Layer 11 of a small transformer language model trained on English Wikipedia (14 layers, counted from 0, width 128).
A neuron's activation on a vector x is SiLU(gate . x) times (in . x), where the dot is the dot product.

Input weights of the MLP neurons that the questions are about. A number n stands for (n - 128) times 0.0035.
n0 gate: 143, 170, 120, 100, 175, 134, 93, 121, 62, 138, 105, 108, 162, 152, 137, 161, 188, 108, 162, 203, 143, 130, 135, 129, 67, 210, 157, 132, 168, 118, 102, 93, 145, 207, 130, 118, 106, 127, 196, 121, 145, 163, 127, 138, 147, 123, 154, 148, 103, 94, 46, 146, 148, 108, 133, 97, 77, 110, 138, 145, 63, 151, 127, 131, 135, 102, 175, 119, 106, 94, 163, 153, 112, 45, 111, 117, 113, 141, 145, 101, 162, 100, 120, 184, 103, 133, 101, 105, 123, 201, 163, 140, 148, 87, 209, 103, 134, 147, 124, 170, 118, 98, 196, 61, 178, 170, 99, 128, 70, 79, 123, 98, 168, 173, 207, 136, 174, 103, 125, 141, 133, 108, 125, 168, 146, 146, 64, 92
n44 gate: 144, 99, 109, 92, 6, 78, 133, 128, 102, 186, 118, 141, 166, 130, 159, 151, 156, 115, 148, 157, 106, 161, 118, 139, 116, 154, 105, 124, 177, 37, 102, 158, 122, 102, 150, 100, 106, 113, 144, 154, 185, 169, 142, 164, 84, 100, 136, 147, 183, 150, 96, 178, 171, 87, 153, 179, 152, 140, 130, 110, 116, 158, 113, 134, 129, 90, 152, 93, 85, 76, 163, 72, 123, 118, 228, 167, 67, 164, 115, 127, 130, 113, 129, 134, 92, 114, 159, 90, 157, 146, 177, 96, 91, 156, 127, 46, 115, 156, 115, 77, 140, 149, 141, 120, 214, 134, 165, 140, 160, 113, 113, 155, 128, 132, 134, 151, 122, 144, 180, 151, 153, 113, 141, 130, 118, 115, 126, 135
n71 gate: 145, 179, 111, 80, 162, 158, 196, 75, 135, 87, 133, 78, 144, 119, 140, 186, 65, 121, 150, 120, 120, 154, 141, 136, 147, 114, 101, 157, 118, 85, 103, 81, 142, 106, 61, 91, 111, 164, 85, 74, 165, 137, 117, 103, 142, 125, 157, 71, 112, 128, 115, 133, 101, 114, 113, 159, 137, 118, 136, 159, 98, 112, 124, 141, 168, 135, 119, 60, 70, 141, 167, 173, 100, 127, 120, 161, 86, 146, 103, 139, 146, 127, 164, 179, 128, 138, 111, 157, 99, 45, 125, 146, 173, 50, 160, 140, 83, 134, 143, 98, 133, 122, 143, 96, 107, 73, 180, 166, 160, 153, 160, 122, 105, 136, 95, 101, 91, 161, 138, 116, 112, 107, 150, 141, 166, 81, 135, 154
n137 gate: 88, 74, 171, 163, 111, 182, 111, 111, 121, 88, 38, 139, 86, 119, 142, 137, 143, 123, 106, 161, 149, 138, 102, 162, 167, 128, 79, 109, 90, 61, 185, 163, 162, 148, 111, 88, 173, 105, 95, 123, 101, 130, 148, 122, 131, 163, 103, 108, 158, 152, 132, 94, 170, 134, 179, 141, 94, 153, 128, 109, 117, 120, 175, 88, 92, 113, 111, 94, 141, 74, 147, 125, 74, 120, 125, 72, 178, 116, 108, 83, 169, 126, 122, 169, 110, 171, 103, 126, 135, 128, 125, 142, 124, 145, 100, 130, 136, 163, 116, 150, 163, 128, 101, 122, 168, 152, 130, 134, 176, 169, 107, 131, 156, 197, 180, 125, 137, 87, 101, 141, 116, 144, 98, 87, 188, 164, 152, 129
n206 gate: 196, 128, 124, 201, 130, 152, 124, 130, 156, 160, 191, 42, 156, 134, 136, 125, 100, 167, 136, 147, 178, 99, 130, 147, 120, 102, 85, 130, 138, 95, 89, 166, 138, 126, 110, 153, 139, 107, 132, 153, 102, 140, 152, 205, 165, 65, 159, 129, 178, 85, 98, 177, 117, 175, 140, 141, 135, 202, 81, 117, 165, 129, 123, 77, 124, 156, 119, 151, 80, 151, 163, 148, 146, 117, 139, 97, 93, 119, 119, 134, 137, 121, 135, 132, 120, 87, 169, 146, 153, 175, 139, 157, 82, 83, 158, 158, 103, 132, 124, 101, 87, 112, 162, 86, 110, 150, 166, 150, 118, 151, 135, 120, 44, 116, 95, 113, 179, 160, 137, 166, 142, 175, 202, 107, 117, 114, 122, 123
n0 in: 158, 142, 108, 23, 159, 77, 113, 99, 128, 118, 151, 55, 125, 147, 187, 98, 144, 167, 170, 194, 93, 157, 152, 112, 114, 104, 123, 54, 183, 182, 63, 142, 102, 123, 137, 127, 131, 126, 104, 84, 136, 123, 164, 147, 128, 81, 82, 155, 109, 120, 123, 203, 96, 171, 161, 99, 117, 100, 120, 108, 128, 115, 134, 170, 147, 130, 191, 193, 97, 127, 95, 177, 101, 151, 152, 130, 158, 74, 114, 114, 130, 118, 136, 130, 112, 121, 110, 158, 62, 136, 69, 122, 139, 75, 95, 118, 140, 133, 165, 110, 143, 112, 120, 141, 110, 132, 178, 111, 121, 98, 183, 83, 88, 172, 130, 61, 136, 96, 99, 83, 162, 159, 148, 66, 136, 16, 166, 131
n44 in: 124, 118, 102, 152, 86, 147, 135, 85, 115, 140, 48, 163, 82, 112, 126, 62, 122, 129, 136, 63, 107, 169, 132, 149, 152, 103, 127, 153, 145, 75, 171, 91, 127, 86, 107, 134, 195, 155, 159, 102, 137, 121, 187, 129, 167, 169, 116, 145, 166, 79, 125, 171, 128, 74, 134, 138, 85, 160, 95, 104, 93, 105, 153, 118, 109, 128, 90, 103, 117, 21, 172, 113, 135, 145, 192, 139, 129, 115, 96, 165, 61, 110, 131, 197, 159, 132, 130, 105, 111, 83, 80, 93, 81, 202, 181, 105, 123, 116, 128, 155, 130, 140, 151, 176, 174, 145, 144, 115, 98, 130, 99, 138, 154, 104, 157, 137, 159, 126, 154, 128, 147, 131, 115, 174, 116, 206, 69, 140
n71 in: 137, 124, 102, 113, 155, 130, 118, 89, 76, 115, 144, 99, 57, 92, 122, 116, 114, 164, 172, 110, 166, 188, 119, 95, 119, 108, 158, 116, 62, 122, 86, 101, 179, 135, 104, 107, 79, 117, 113, 108, 154, 140, 111, 148, 137, 184, 144, 116, 150, 103, 53, 121, 113, 190, 113, 134, 167, 76, 115, 127, 105, 166, 133, 176, 180, 153, 120, 67, 164, 87, 154, 170, 88, 100, 120, 162, 112, 121, 156, 146, 128, 54, 122, 147, 104, 102, 108, 138, 108, 135, 114, 163, 123, 128, 97, 172, 127, 154, 118, 153, 46, 141, 124, 155, 216, 144, 141, 176, 143, 161, 156, 73, 120, 107, 119, 157, 114, 158, 113, 145, 169, 144, 131, 164, 173, 120, 177, 121
n137 in: 130, 122, 84, 107, 163, 93, 82, 81, 121, 124, 166, 166, 189, 147, 199, 114, 157, 66, 112, 140, 133, 89, 198, 145, 134, 106, 92, 79, 126, 89, 131, 164, 122, 71, 120, 118, 118, 149, 143, 118, 183, 120, 130, 125, 103, 118, 160, 100, 114, 100, 59, 114, 120, 61, 79, 131, 106, 56, 148, 152, 180, 141, 114, 164, 84, 113, 116, 90, 128, 149, 195, 128, 123, 165, 158, 219, 115, 140, 130, 63, 163, 79, 147, 160, 161, 175, 116, 179, 124, 97, 171, 120, 44, 83, 103, 85, 76, 101, 115, 162, 116, 64, 122, 95, 164, 155, 93, 124, 105, 91, 157, 97, 157, 129, 86, 90, 116, 84, 115, 99, 185, 167, 148, 140, 105, 118, 113, 103
n206 in: 110, 64, 105, 101, 72, 111, 174, 89, 136, 107, 71, 108, 90, 154, 112, 86, 32, 161, 114, 123, 166, 118, 90, 165, 149, 142, 150, 155, 117, 94, 144, 117, 117, 143, 104, 148, 149, 104, 100, 128, 151, 105, 119, 113, 112, 127, 94, 127, 155, 132, 178, 160, 99, 217, 126, 152, 147, 100, 145, 192, 167, 111, 121, 126, 146, 184, 210, 134, 104, 103, 157, 159, 99, 142, 137, 121, 139, 149, 136, 176, 144, 83, 82, 115, 164, 103, 179, 150, 103, 106, 136, 163, 98, 139, 142, 74, 126, 171, 133, 146, 57, 132, 136, 105, 143, 207, 168, 180, 159, 124, 157, 118, 109, 148, 88, 98, 157, 109, 135, 113, 183, 134, 145, 137, 99, 78, 117, 76

Each question shows a token from some text and the vector x that enters the MLP there. A number n stands for (n - 128) times 0.041.

"br": 112, 85, 140, 179, 143, 144, 152, 149, 198, 101, 88, 120, 155, 156, 166, 114, 174, 185, 125, 119, 141, 117, 113, 112, 162, 128, 145, 115, 137, 131, 152, 129, 157, 108, 137, 162, 165, 144, 161, 155, 132, 139, 82, 137, 155, 106, 126, 179, 141, 137, 119, 127, 134, 115, 110, 89, 117, 121, 120, 180, 136, 102, 128, 134, 166, 103, 99, 125, 117, 96, 121, 118, 137, 93, 99, 139, 144, 121, 127, 168, 121, 142, 130, 133, 131, 172, 100, 115, 145, 141, 99, 189, 98, 116, 151, 124, 134, 165, 155, 136, 145, 110, 137, 100, 120, 105, 137, 137, 141, 175, 125, 141, 144, 172, 101, 90, 121, 128, 124, 157, 107, 138, 156, 100, 144, 128, 146, 91
The neuron with the highest activation: n206

" 2024": 104, 127, 148, 170, 145, 138, 192, 165, 159, 118, 151, 101, 91, 153, 145, 123, 145, 154, 118, 121, 125, 104, 173, 69, 156, 144, 135, 153, 159, 150, 132, 118, 117, 75, 140, 147, 137, 167, 141, 143, 134, 122, 107, 144, 87, 143, 101, 116, 108, 116, 97, 130, 148, 57, 119, 105, 99, 141, 101, 123, 144, 119, 149, 126, 152, 126, 136, 122, 132, 94, 130, 109, 159, 122, 101, 140, 90, 120, 137, 150, 106, 106, 176, 123, 157, 151, 131, 109, 140, 111, 100, 127, 113, 83, 98, 145, 96, 152, 156, 123, 142, 132, 107, 104, 158, 130, 144, 134, 159, 158, 184, 91, 187, 159, 124, 111, 118, 171, 136, 93, 96, 125, 159, 138, 139, 110, 161, 124
The neuron with the highest activation: n71

" 19": 104, 104, 134, 173, 136, 131, 178, 130, 151, 128, 114, 129, 84, 140, 136, 113, 149, 147, 126, 122, 125, 81, 149, 77, 132, 133, 145, 127, 148, 166, 157, 127, 164, 116, 154, 148, 149, 139, 166, 107, 132, 127, 87, 147, 113, 154, 95, 136, 107, 157, 107, 111, 176, 90, 136, 136, 119, 148, 111, 143, 175, 110, 129, 106, 159, 138, 140, 105, 124, 96, 141, 134, 146, 125, 114, 144, 98, 126, 128, 132, 112, 100, 146, 145, 147, 159, 133, 115, 132, 125, 97, 167, 94, 70, 117, 140, 109, 147, 176, 122, 148, 122, 128, 118, 162, 132, 148, 164, 143, 132, 182, 119, 163, 170, 112, 107, 138, 204, 125, 73, 102, 149, 93, 151, 106, 110, 167, 139
Which three neurons fire most, strongest first? n71, n137, n0

" ": 147, 130, 165, 171, 123, 156, 121, 103, 129, 127, 176, 139, 145, 127, 175, 140, 143, 129, 127, 116, 133, 90, 134, 103, 158, 149, 118, 105, 142, 104, 167, 134, 154, 123, 149, 167, 120, 148, 140, 116, 128, 124, 104, 172, 94, 116, 103, 122, 123, 145, 121, 145, 142, 88, 116, 110, 119, 136, 106, 164, 145, 112, 125, 123, 150, 113, 109, 93, 143, 103, 125, 99, 113, 146, 106, 149, 140, 110, 78, 163, 127, 109, 113, 137, 127, 139, 94, 81, 120, 132, 86, 168, 123, 111, 142, 145, 104, 160, 135, 118, 168, 153, 94, 143, 138, 125, 107, 147, 119, 131, 161, 104, 126, 151, 183, 126, 124, 246, 142, 119, 99, 99, 143, 143, 112, 100, 128, 97
The two highest activations, in order: n44, n137

"ba": 124, 97, 145, 129, 122, 125, 164, 143, 134, 129, 134, 101, 103, 125, 153, 154, 131, 93, 140, 127, 122, 107, 124, 133, 125, 114, 141, 141, 118, 179, 151, 175, 128, 152, 139, 154, 182, 159, 145, 140, 114, 150, 104, 170, 153, 105, 88, 174, 144, 128, 117, 116, 123, 89, 147, 110, 99, 147, 105, 146, 149, 111, 103, 176, 193, 109, 148, 108, 154, 137, 124, 155, 172, 126, 120, 161, 127, 145, 141, 118, 81, 169, 145, 133, 156, 154, 76, 96, 140, 82, 121, 106, 168, 110, 173, 122, 133, 142, 134, 108, 168, 117, 127, 151, 101, 126, 116, 161, 129, 188, 176, 95, 111, 126, 141, 114, 122, 173, 146, 162, 108, 131, 175, 132, 169, 117, 116, 126
The neuron with the highest activation: n137

"er": 153, 113, 145, 149, 122, 118, 168, 131, 157, 98, 169, 91, 112, 130, 168, 103, 148, 140, 121, 156, 129, 86, 151, 147, 126, 106, 117, 152, 144, 92, 132, 153, 145, 85, 141, 141, 141, 162, 125, 120, 150, 132, 92, 151, 127, 125, 88, 147, 131, 145, 88, 130, 134, 80, 139, 110, 109, 124, 122, 129, 127, 115, 147, 91, 178, 102, 145, 113, 126, 148, 152, 93, 124, 138, 110, 183, 122, 77, 141, 139, 128, 159, 167, 118, 158, 177, 147, 126, 120, 140, 83, 129, 120, 71, 156, 135, 143, 203, 105, 117, 140, 135, 128, 140, 159, 125, 134, 155, 147, 159, 161, 84, 168, 162, 142, 123, 154, 171, 119, 142, 110, 96, 129, 152, 162, 131, 163, 138
Which three neurons fire most, strongest first? n137, n71, n0

"e": 136, 104, 164, 169, 124, 121, 152, 160, 138, 100, 116, 148, 125, 111, 170, 80, 138, 126, 136, 113, 129, 92, 139, 111, 130, 117, 130, 166, 140, 108, 136, 139, 155, 122, 159, 122, 147, 114, 160, 146, 139, 119, 75, 92, 126, 138, 125, 180, 98, 141, 94, 154, 150, 92, 126, 125, 146, 124, 150, 136, 144, 97, 103, 130, 167, 87, 132, 152, 135, 149, 141, 127, 135, 108, 82, 131, 144, 124, 167, 137, 146, 98, 117, 118, 139, 154, 136, 140, 128, 126, 78, 140, 105, 90, 155, 136, 140, 181, 63, 90, 162, 135, 107, 163, 111, 87, 124, 157, 93, 126, 125, 145, 150, 133, 108, 146, 157, 148, 162, 137, 98, 116, 92, 143, 142, 128, 183, 102
Which three neurons fire most, strongest first? n0, n206, n71

" K": 165, 113, 153, 157, 113, 135, 177, 136, 114, 106, 123, 127, 66, 131, 145, 126, 98, 152, 111, 105, 130, 89, 146, 86, 136, 137, 106, 118, 131, 151, 148, 97, 176, 81, 130, 159, 118, 177, 146, 149, 153, 142, 108, 156, 122, 43, 96, 128, 117, 136, 90, 136, 120, 96, 120, 112, 108, 135, 121, 140, 126, 133, 119, 112, 150, 121, 175, 129, 131, 120, 126, 155, 171, 153, 117, 149, 121, 121, 135, 169, 115, 141, 141, 101, 113, 160, 105, 91, 148, 139, 132, 143, 159, 99, 123, 127, 97, 153, 177, 128, 126, 145, 141, 137, 159, 130, 124, 127, 126, 156, 138, 119, 180, 153, 143, 139, 159, 188, 137, 128, 141, 131, 134, 152, 133, 156, 187, 100
The two highest activations, in order: n71, n137

"al": 150, 102, 161, 95, 144, 130, 148, 156, 162, 128, 194, 163, 59, 138, 132, 97, 117, 148, 148, 130, 115, 99, 137, 100, 121, 132, 167, 123, 125, 128, 132, 125, 128, 61, 146, 109, 153, 104, 136, 130, 127, 128, 163, 125, 150, 74, 150, 161, 115, 123, 132, 104, 124, 129, 90, 102, 96, 166, 119, 102, 119, 118, 66, 115, 166, 143, 125, 102, 149, 158, 127, 143, 180, 114, 156, 133, 140, 138, 173, 109, 79, 178, 152, 109, 147, 99, 133, 107, 116, 125, 142, 124, 113, 101, 141, 142, 159, 176, 132, 142, 172, 131, 105, 157, 134, 120, 151, 177, 116, 160, 172, 97, 164, 153, 139, 116, 143, 144, 132, 116, 132, 98, 138, 134, 132, 129, 142, 118
The neuron with the highest activation: n137

" his": 147, 82, 132, 143, 133, 109, 159, 116, 136, 93, 177, 121, 82, 147, 127, 109, 93, 144, 125, 125, 119, 67, 127, 105, 163, 128, 93, 120, 135, 110, 169, 112, 150, 106, 145, 160, 164, 137, 109, 117, 127, 102, 100, 146, 112, 163, 77, 153, 130, 125, 120, 148, 137, 96, 131, 110, 102, 133, 111, 142, 130, 135, 137, 131, 127, 87, 140, 108, 131, 111, 132, 125, 115, 127, 111, 182, 146, 121, 135, 149, 128, 128, 137, 116, 114, 134, 122, 94, 114, 110, 99, 149, 129, 50, 142, 125, 118, 178, 104, 119, 140, 141, 139, 147, 201, 144, 133, 183, 87, 157, 149, 136, 153, 155, 100, 121, 144, 172, 131, 106, 110, 87, 123, 158, 127, 134, 163, 113
Which neuron fires most, and how strongly? n71, at about 2.1

"el": 119, 130, 184, 185, 138, 124, 111, 108, 139, 83, 149, 135, 116, 146, 120, 149, 99, 115, 122, 60, 135, 62, 179, 122, 138, 111, 153, 140, 142, 114, 122, 120, 139, 140, 125, 155, 122, 140, 151, 126, 116, 185, 109, 126, 137, 76, 139, 157, 98, 137, 134, 141, 122, 130, 155, 101, 116, 127, 128, 116, 130, 149, 113, 130, 81, 107, 106, 121, 165, 94, 157, 135, 135, 133, 64, 157, 111, 84, 123, 171, 165, 103, 134, 120, 86, 165, 114, 83, 117, 132, 82, 140, 140, 115, 145, 121, 160, 125, 165, 137, 97, 148, 116, 168, 134, 126, 137, 151, 120, 136, 115, 159, 135, 147, 203, 141, 143, 118, 136, 150, 133, 132, 90, 136, 136, 157, 134, 107
Which neuron fires most, and how strongly? n206, at about 0.32

" song": 126, 110, 150, 152, 140, 124, 148, 130, 147, 121, 152, 101, 101, 114, 118, 113, 122, 139, 97, 131, 139, 74, 169, 112, 116, 117, 159, 159, 146, 123, 156, 112, 121, 99, 152, 140, 135, 144, 165, 123, 157, 111, 107, 144, 88, 113, 100, 126, 94, 127, 105, 113, 154, 77, 133, 83, 143, 124, 112, 135, 143, 126, 169, 89, 135, 99, 121, 101, 133, 114, 122, 104, 173, 134, 133, 179, 111, 102, 125, 163, 92, 125, 143, 132, 159, 137, 126, 114, 113, 117, 76, 162, 132, 82, 176, 135, 135, 199, 122, 124, 111, 119, 105, 117, 193, 132, 121, 120, 116, 155, 159, 113, 168, 160, 134, 91, 131, 187, 104, 149, 139, 77, 95, 127, 127, 120, 166, 125
Which neuron fires most, and how strongly? n71, at about 0.25

"o": 117, 125, 187, 119, 147, 117, 130, 126, 117, 126, 131, 140, 151, 87, 165, 114, 113, 125, 146, 69, 150, 56, 151, 131, 99, 133, 160, 133, 118, 112, 134, 129, 158, 122, 154, 130, 143, 140, 162, 131, 148, 154, 109, 164, 112, 85, 114, 194, 126, 161, 112, 162, 154, 86, 135, 102, 125, 111, 92, 144, 131, 124, 113, 112, 140, 142, 147, 138, 163, 135, 121, 139, 122, 130, 106, 174, 111, 134, 154, 137, 149, 144, 149, 144, 111, 121, 123, 109, 112, 140, 105, 149, 159, 83, 168, 110, 102, 164, 152, 130, 124, 165, 95, 170, 131, 109, 139, 174, 117, 148, 110, 99, 93, 149, 137, 107, 155, 156, 148, 122, 128, 122, 114, 128, 153, 133, 160, 82
Which three neurons fire most, strongest first? n0, n71, n137

"j": 145, 151, 142, 133, 126, 123, 112, 114, 174, 120, 92, 115, 119, 122, 129, 147, 125, 176, 129, 136, 133, 91, 105, 109, 118, 96, 167, 118, 130, 148, 137, 122, 114, 112, 122, 116, 106, 150, 138, 128, 156, 156, 111, 133, 131, 73, 114, 196, 101, 134, 128, 126, 114, 147, 118, 108, 94, 169, 131, 131, 106, 132, 86, 110, 109, 80, 101, 129, 159, 114, 173, 137, 177, 124, 115, 170, 136, 99, 116, 176, 142, 197, 168, 105, 116, 140, 139, 108, 138, 91, 112, 152, 71, 113, 118, 94, 182, 145, 140, 131, 134, 120, 120, 154, 125, 126, 129, 150, 111, 141, 105, 97, 121, 131, 115, 191, 171, 130, 149, 138, 135, 117, 120, 139, 147, 147, 153, 107
Which three neurons fire most, strongest first? n137, n71, n0

"ed": 164, 125, 155, 168, 104, 136, 118, 148, 153, 151, 134, 140, 149, 104, 143, 118, 90, 162, 147, 95, 154, 95, 136, 121, 142, 116, 148, 132, 174, 152, 105, 116, 168, 118, 139, 144, 144, 124, 143, 133, 111, 132, 118, 123, 59, 66, 109, 185, 103, 123, 109, 137, 118, 81, 149, 105, 137, 158, 132, 167, 123, 136, 113, 134, 147, 144, 151, 154, 143, 75, 121, 82, 124, 144, 101, 138, 169, 105, 136, 154, 152, 169, 125, 115, 138, 158, 99, 111, 130, 146, 129, 151, 150, 105, 148, 120, 103, 187, 144, 114, 121, 150, 106, 133, 127, 141, 77, 141, 117, 148, 139, 122, 91, 159, 142, 128, 162, 165, 175, 143, 128, 162, 145, 159, 116, 130, 131, 99
The neuron with the highest activation: n206

"ja": 133, 124, 144, 136, 124, 135, 135, 115, 144, 113, 113, 100, 135, 135, 121, 152, 148, 124, 136, 126, 142, 121, 147, 95, 145, 125, 166, 106, 138, 157, 180, 147, 99, 122, 141, 143, 162, 128, 122, 166, 132, 163, 66, 131, 163, 67, 116, 197, 125, 133, 134, 123, 90, 119, 116, 99, 123, 161, 131, 140, 100, 134, 87, 87, 131, 96, 113, 119, 150, 146, 128, 121, 193, 117, 111, 161, 143, 115, 138, 155, 102, 202, 148, 147, 138, 176, 137, 90, 132, 105, 129, 165, 102, 120, 129, 91, 134, 185, 132, 139, 120, 97, 104, 160, 138, 112, 127, 140, 121, 147, 132, 108, 106, 114, 128, 102, 160, 151, 170, 142, 94, 114, 122, 124, 121, 130, 103, 123
Which three neurons fire most, strongest first? n71, n137, n0

"-": 142, 135, 145, 196, 131, 122, 145, 134, 137, 144, 61, 146, 146, 128, 152, 115, 135, 172, 121, 117, 128, 99, 159, 133, 144, 110, 112, 115, 164, 113, 132, 173, 127, 138, 151, 164, 151, 131, 191, 142, 143, 132, 116, 171, 127, 148, 131, 141, 141, 137, 143, 136, 125, 78, 150, 136, 136, 148, 107, 141, 157, 116, 160, 167, 164, 97, 140, 116, 118, 98, 131, 118, 140, 129, 93, 121, 156, 124, 145, 130, 137, 117, 174, 133, 123, 160, 146, 97, 136, 135, 117, 163, 128, 74, 111, 118, 107, 149, 102, 129, 184, 139, 101, 152, 146, 131, 96, 175, 99, 175, 168, 90, 113, 176, 161, 148, 140, 181, 150, 126, 118, 110, 133, 143, 145, 124, 151, 88
Which three neurons fire most, strongest first? n44, n71, n137

"te": 127, 113, 185, 183, 90, 95, 139, 138, 147, 131, 147, 150, 138, 136, 160, 104, 130, 123, 130, 116, 137, 91, 148, 123, 133, 130, 129, 133, 156, 133, 150, 129, 151, 124, 151, 159, 131, 147, 131, 107, 142, 119, 138, 165, 93, 96, 120, 136, 114, 164, 93, 140, 133, 109, 114, 130, 128, 94, 159, 135, 148, 120, 132, 100, 170, 118, 98, 122, 138, 112, 181, 125, 203, 113, 125, 168, 148, 112, 119, 167, 131, 80, 139, 130, 114, 124, 142, 105, 122, 124, 44, 154, 175, 91, 129, 122, 149, 174, 149, 151, 147, 161, 106, 146, 159, 139, 118, 161, 112, 143, 122, 138, 118, 181, 110, 150, 167, 171, 120, 106, 139, 111, 96, 137, 123, 101, 149, 71
The neuron with the highest activation: n44

" E": 134, 118, 159, 144, 133, 130, 162, 149, 118, 85, 114, 130, 119, 165, 139, 105, 127, 128, 110, 104, 97, 118, 160, 116, 176, 125, 111, 148, 146, 141, 120, 112, 146, 108, 158, 146, 133, 133, 130, 134, 134, 119, 107, 169, 133, 31, 86, 119, 109, 126, 135, 121, 137, 95, 101, 107, 115, 90, 139, 124, 74, 120, 164, 116, 169, 123, 139, 119, 147, 130, 148, 123, 141, 137, 89, 116, 143, 154, 152, 141, 93, 107, 156, 111, 132, 149, 145, 101, 120, 142, 86, 125, 167, 108, 149, 98, 120, 157, 111, 152, 136, 122, 125, 147, 171, 92, 115, 170, 141, 136, 148, 104, 148, 165, 161, 156, 147, 176, 159, 146, 161, 127, 82, 174, 76, 123, 169, 109
The neuron with the highest activation: n137

" 2021": 96, 119, 150, 147, 139, 146, 166, 176, 136, 113, 149, 116, 94, 120, 150, 119, 125, 124, 114, 125, 134, 109, 179, 76, 142, 126, 122, 144, 137, 158, 144, 135, 127, 101, 129, 142, 155, 157, 141, 151, 143, 114, 103, 154, 100, 136, 86, 108, 119, 138, 97, 125, 147, 43, 121, 98, 96, 120, 101, 117, 159, 120, 166, 126, 140, 133, 140, 117, 129, 100, 126, 125, 157, 121, 110, 153, 93, 122, 134, 146, 88, 129, 164, 155, 165, 130, 146, 108, 144, 117, 80, 113, 102, 78, 134, 125, 86, 146, 157, 129, 141, 136, 124, 123, 176, 122, 151, 124, 166, 159, 170, 87, 174, 147, 138, 118, 127, 201, 131, 107, 98, 127, 156, 129, 134, 123, 164, 118
The neuron with the highest activation: n71

" a": 182, 80, 138, 143, 93, 134, 162, 125, 136, 120, 162, 125, 112, 116, 155, 113, 115, 129, 103, 129, 114, 75, 141, 123, 152, 117, 92, 117, 138, 77, 145, 126, 168, 110, 116, 155, 144, 153, 96, 123, 148, 129, 97, 108, 118, 161, 73, 140, 106, 141, 119, 123, 135, 107, 103, 104, 84, 126, 146, 125, 147, 123, 140, 92, 118, 120, 123, 100, 146, 136, 145, 127, 148, 106, 144, 174, 147, 138, 140, 146, 160, 120, 168, 104, 92, 149, 112, 93, 126, 144, 93, 173, 115, 63, 144, 124, 137, 198, 124, 142, 124, 175, 161, 139, 188, 117, 127, 182, 129, 148, 147, 125, 148, 154, 117, 124, 130, 142, 127, 134, 111, 97, 122, 146, 138, 137, 166, 88
The neuron with the highest activation: n137

"lu": 110, 119, 148, 165, 122, 87, 113, 134, 120, 117, 134, 86, 111, 129, 127, 112, 84, 96, 112, 102, 174, 108, 144, 125, 124, 116, 130, 157, 127, 99, 99, 146, 144, 113, 144, 195, 147, 117, 114, 129, 119, 149, 115, 158, 103, 62, 103, 178, 87, 172, 138, 105, 99, 114, 121, 120, 87, 151, 94, 110, 83, 132, 118, 112, 139, 129, 122, 125, 121, 120, 128, 117, 106, 134, 107, 167, 135, 119, 149, 163, 161, 125, 96, 124, 133, 153, 124, 122, 88, 102, 91, 128, 159, 89, 172, 120, 111, 164, 126, 133, 157, 127, 121, 165, 127, 103, 100, 151, 135, 114, 145, 122, 86, 154, 148, 149, 150, 185, 142, 125, 165, 102, 119, 122, 114, 128, 144, 95
Which three neurons fire most, strongest first? n206, n137, n44

" an": 130, 119, 156, 141, 123, 116, 163, 134, 140, 111, 143, 127, 110, 157, 151, 103, 90, 151, 109, 108, 139, 99, 125, 115, 157, 145, 132, 150, 123, 109, 137, 121, 161, 109, 153, 201, 151, 149, 117, 121, 141, 118, 94, 135, 117, 157, 71, 142, 117, 159, 112, 121, 137, 109, 101, 130, 108, 151, 127, 122, 143, 130, 153, 121, 116, 105, 142, 118, 158, 133, 132, 148, 135, 142, 117, 184, 177, 127, 123, 152, 96, 108, 123, 152, 131, 120, 117, 125, 133, 92, 109, 157, 104, 46, 154, 118, 122, 157, 154, 138, 142, 160, 139, 139, 200, 107, 120, 196, 101, 149, 166, 119, 142, 162, 147, 117, 143, 149, 127, 128, 103, 112, 114, 142, 151, 125, 186, 85
Which neuron fires most, and how strongly? n71, at about 2.1

" with": 140, 94, 142, 156, 140, 90, 133, 134, 131, 108, 195, 98, 102, 130, 133, 110, 107, 136, 102, 123, 95, 113, 158, 109, 149, 129, 123, 98, 134, 109, 130, 133, 132, 70, 143, 154, 149, 152, 153, 117, 143, 114, 118, 168, 117, 139, 66, 167, 124, 120, 90, 125, 100, 92, 112, 117, 99, 138, 129, 134, 118, 144, 139, 112, 128, 88, 153, 104, 123, 158, 111, 116, 132, 138, 95, 179, 145, 132, 136, 160, 128, 116, 151, 120, 112, 127, 132, 88, 121, 138, 115, 140, 152, 35, 129, 127, 154, 155, 142, 149, 144, 133, 104, 143, 190, 128, 103, 147, 111, 152, 158, 106, 149, 159, 143, 126, 155, 185, 125, 143, 109, 122, 156, 151, 106, 147, 145, 123
Which neuron fires most, and how strongly? n0, at about 0.35

"tion": 145, 112, 119, 136, 124, 109, 147, 143, 157, 118, 185, 115, 112, 134, 104, 114, 124, 133, 103, 159, 157, 75, 135, 122, 137, 143, 160, 158, 106, 115, 118, 140, 126, 112, 166, 154, 155, 161, 122, 153, 142, 117, 134, 138, 114, 150, 93, 136, 107, 132, 120, 112, 151, 93, 130, 93, 80, 132, 121, 114, 149, 125, 145, 165, 158, 102, 115, 100, 140, 134, 172, 111, 125, 117, 119, 157, 130, 113, 165, 130, 124, 141, 149, 151, 169, 106, 113, 112, 113, 97, 66, 116, 135, 107, 165, 118, 131, 131, 130, 109, 181, 156, 78, 131, 174, 141, 106, 177, 124, 166, 160, 119, 180, 157, 134, 119, 107, 138, 146, 168, 100, 66, 118, 166, 134, 160, 135, 95
Which three neurons fire most, strongest first? n206, n137, n71

" released": 151, 88, 156, 127, 137, 100, 128, 138, 146, 124, 184, 102, 103, 112, 112, 127, 116, 168, 96, 96, 123, 87, 153, 71, 122, 115, 162, 96, 131, 87, 164, 121, 136, 39, 145, 131, 178, 152, 155, 160, 173, 147, 145, 139, 130, 139, 112, 159, 125, 128, 141, 132, 127, 122, 139, 137, 111, 115, 112, 104, 126, 127, 158, 99, 130, 129, 129, 121, 100, 181, 107, 152, 107, 113, 85, 161, 149, 127, 117, 98, 101, 164, 147, 145, 147, 95, 106, 90, 117, 151, 129, 159, 138, 69, 130, 117, 145, 167, 136, 143, 112, 126, 86, 144, 160, 122, 143, 132, 127, 152, 157, 93, 160, 150, 145, 110, 140, 153, 160, 134, 113, 85, 156, 117, 115, 145, 151, 102
The neuron with the highest activation: n44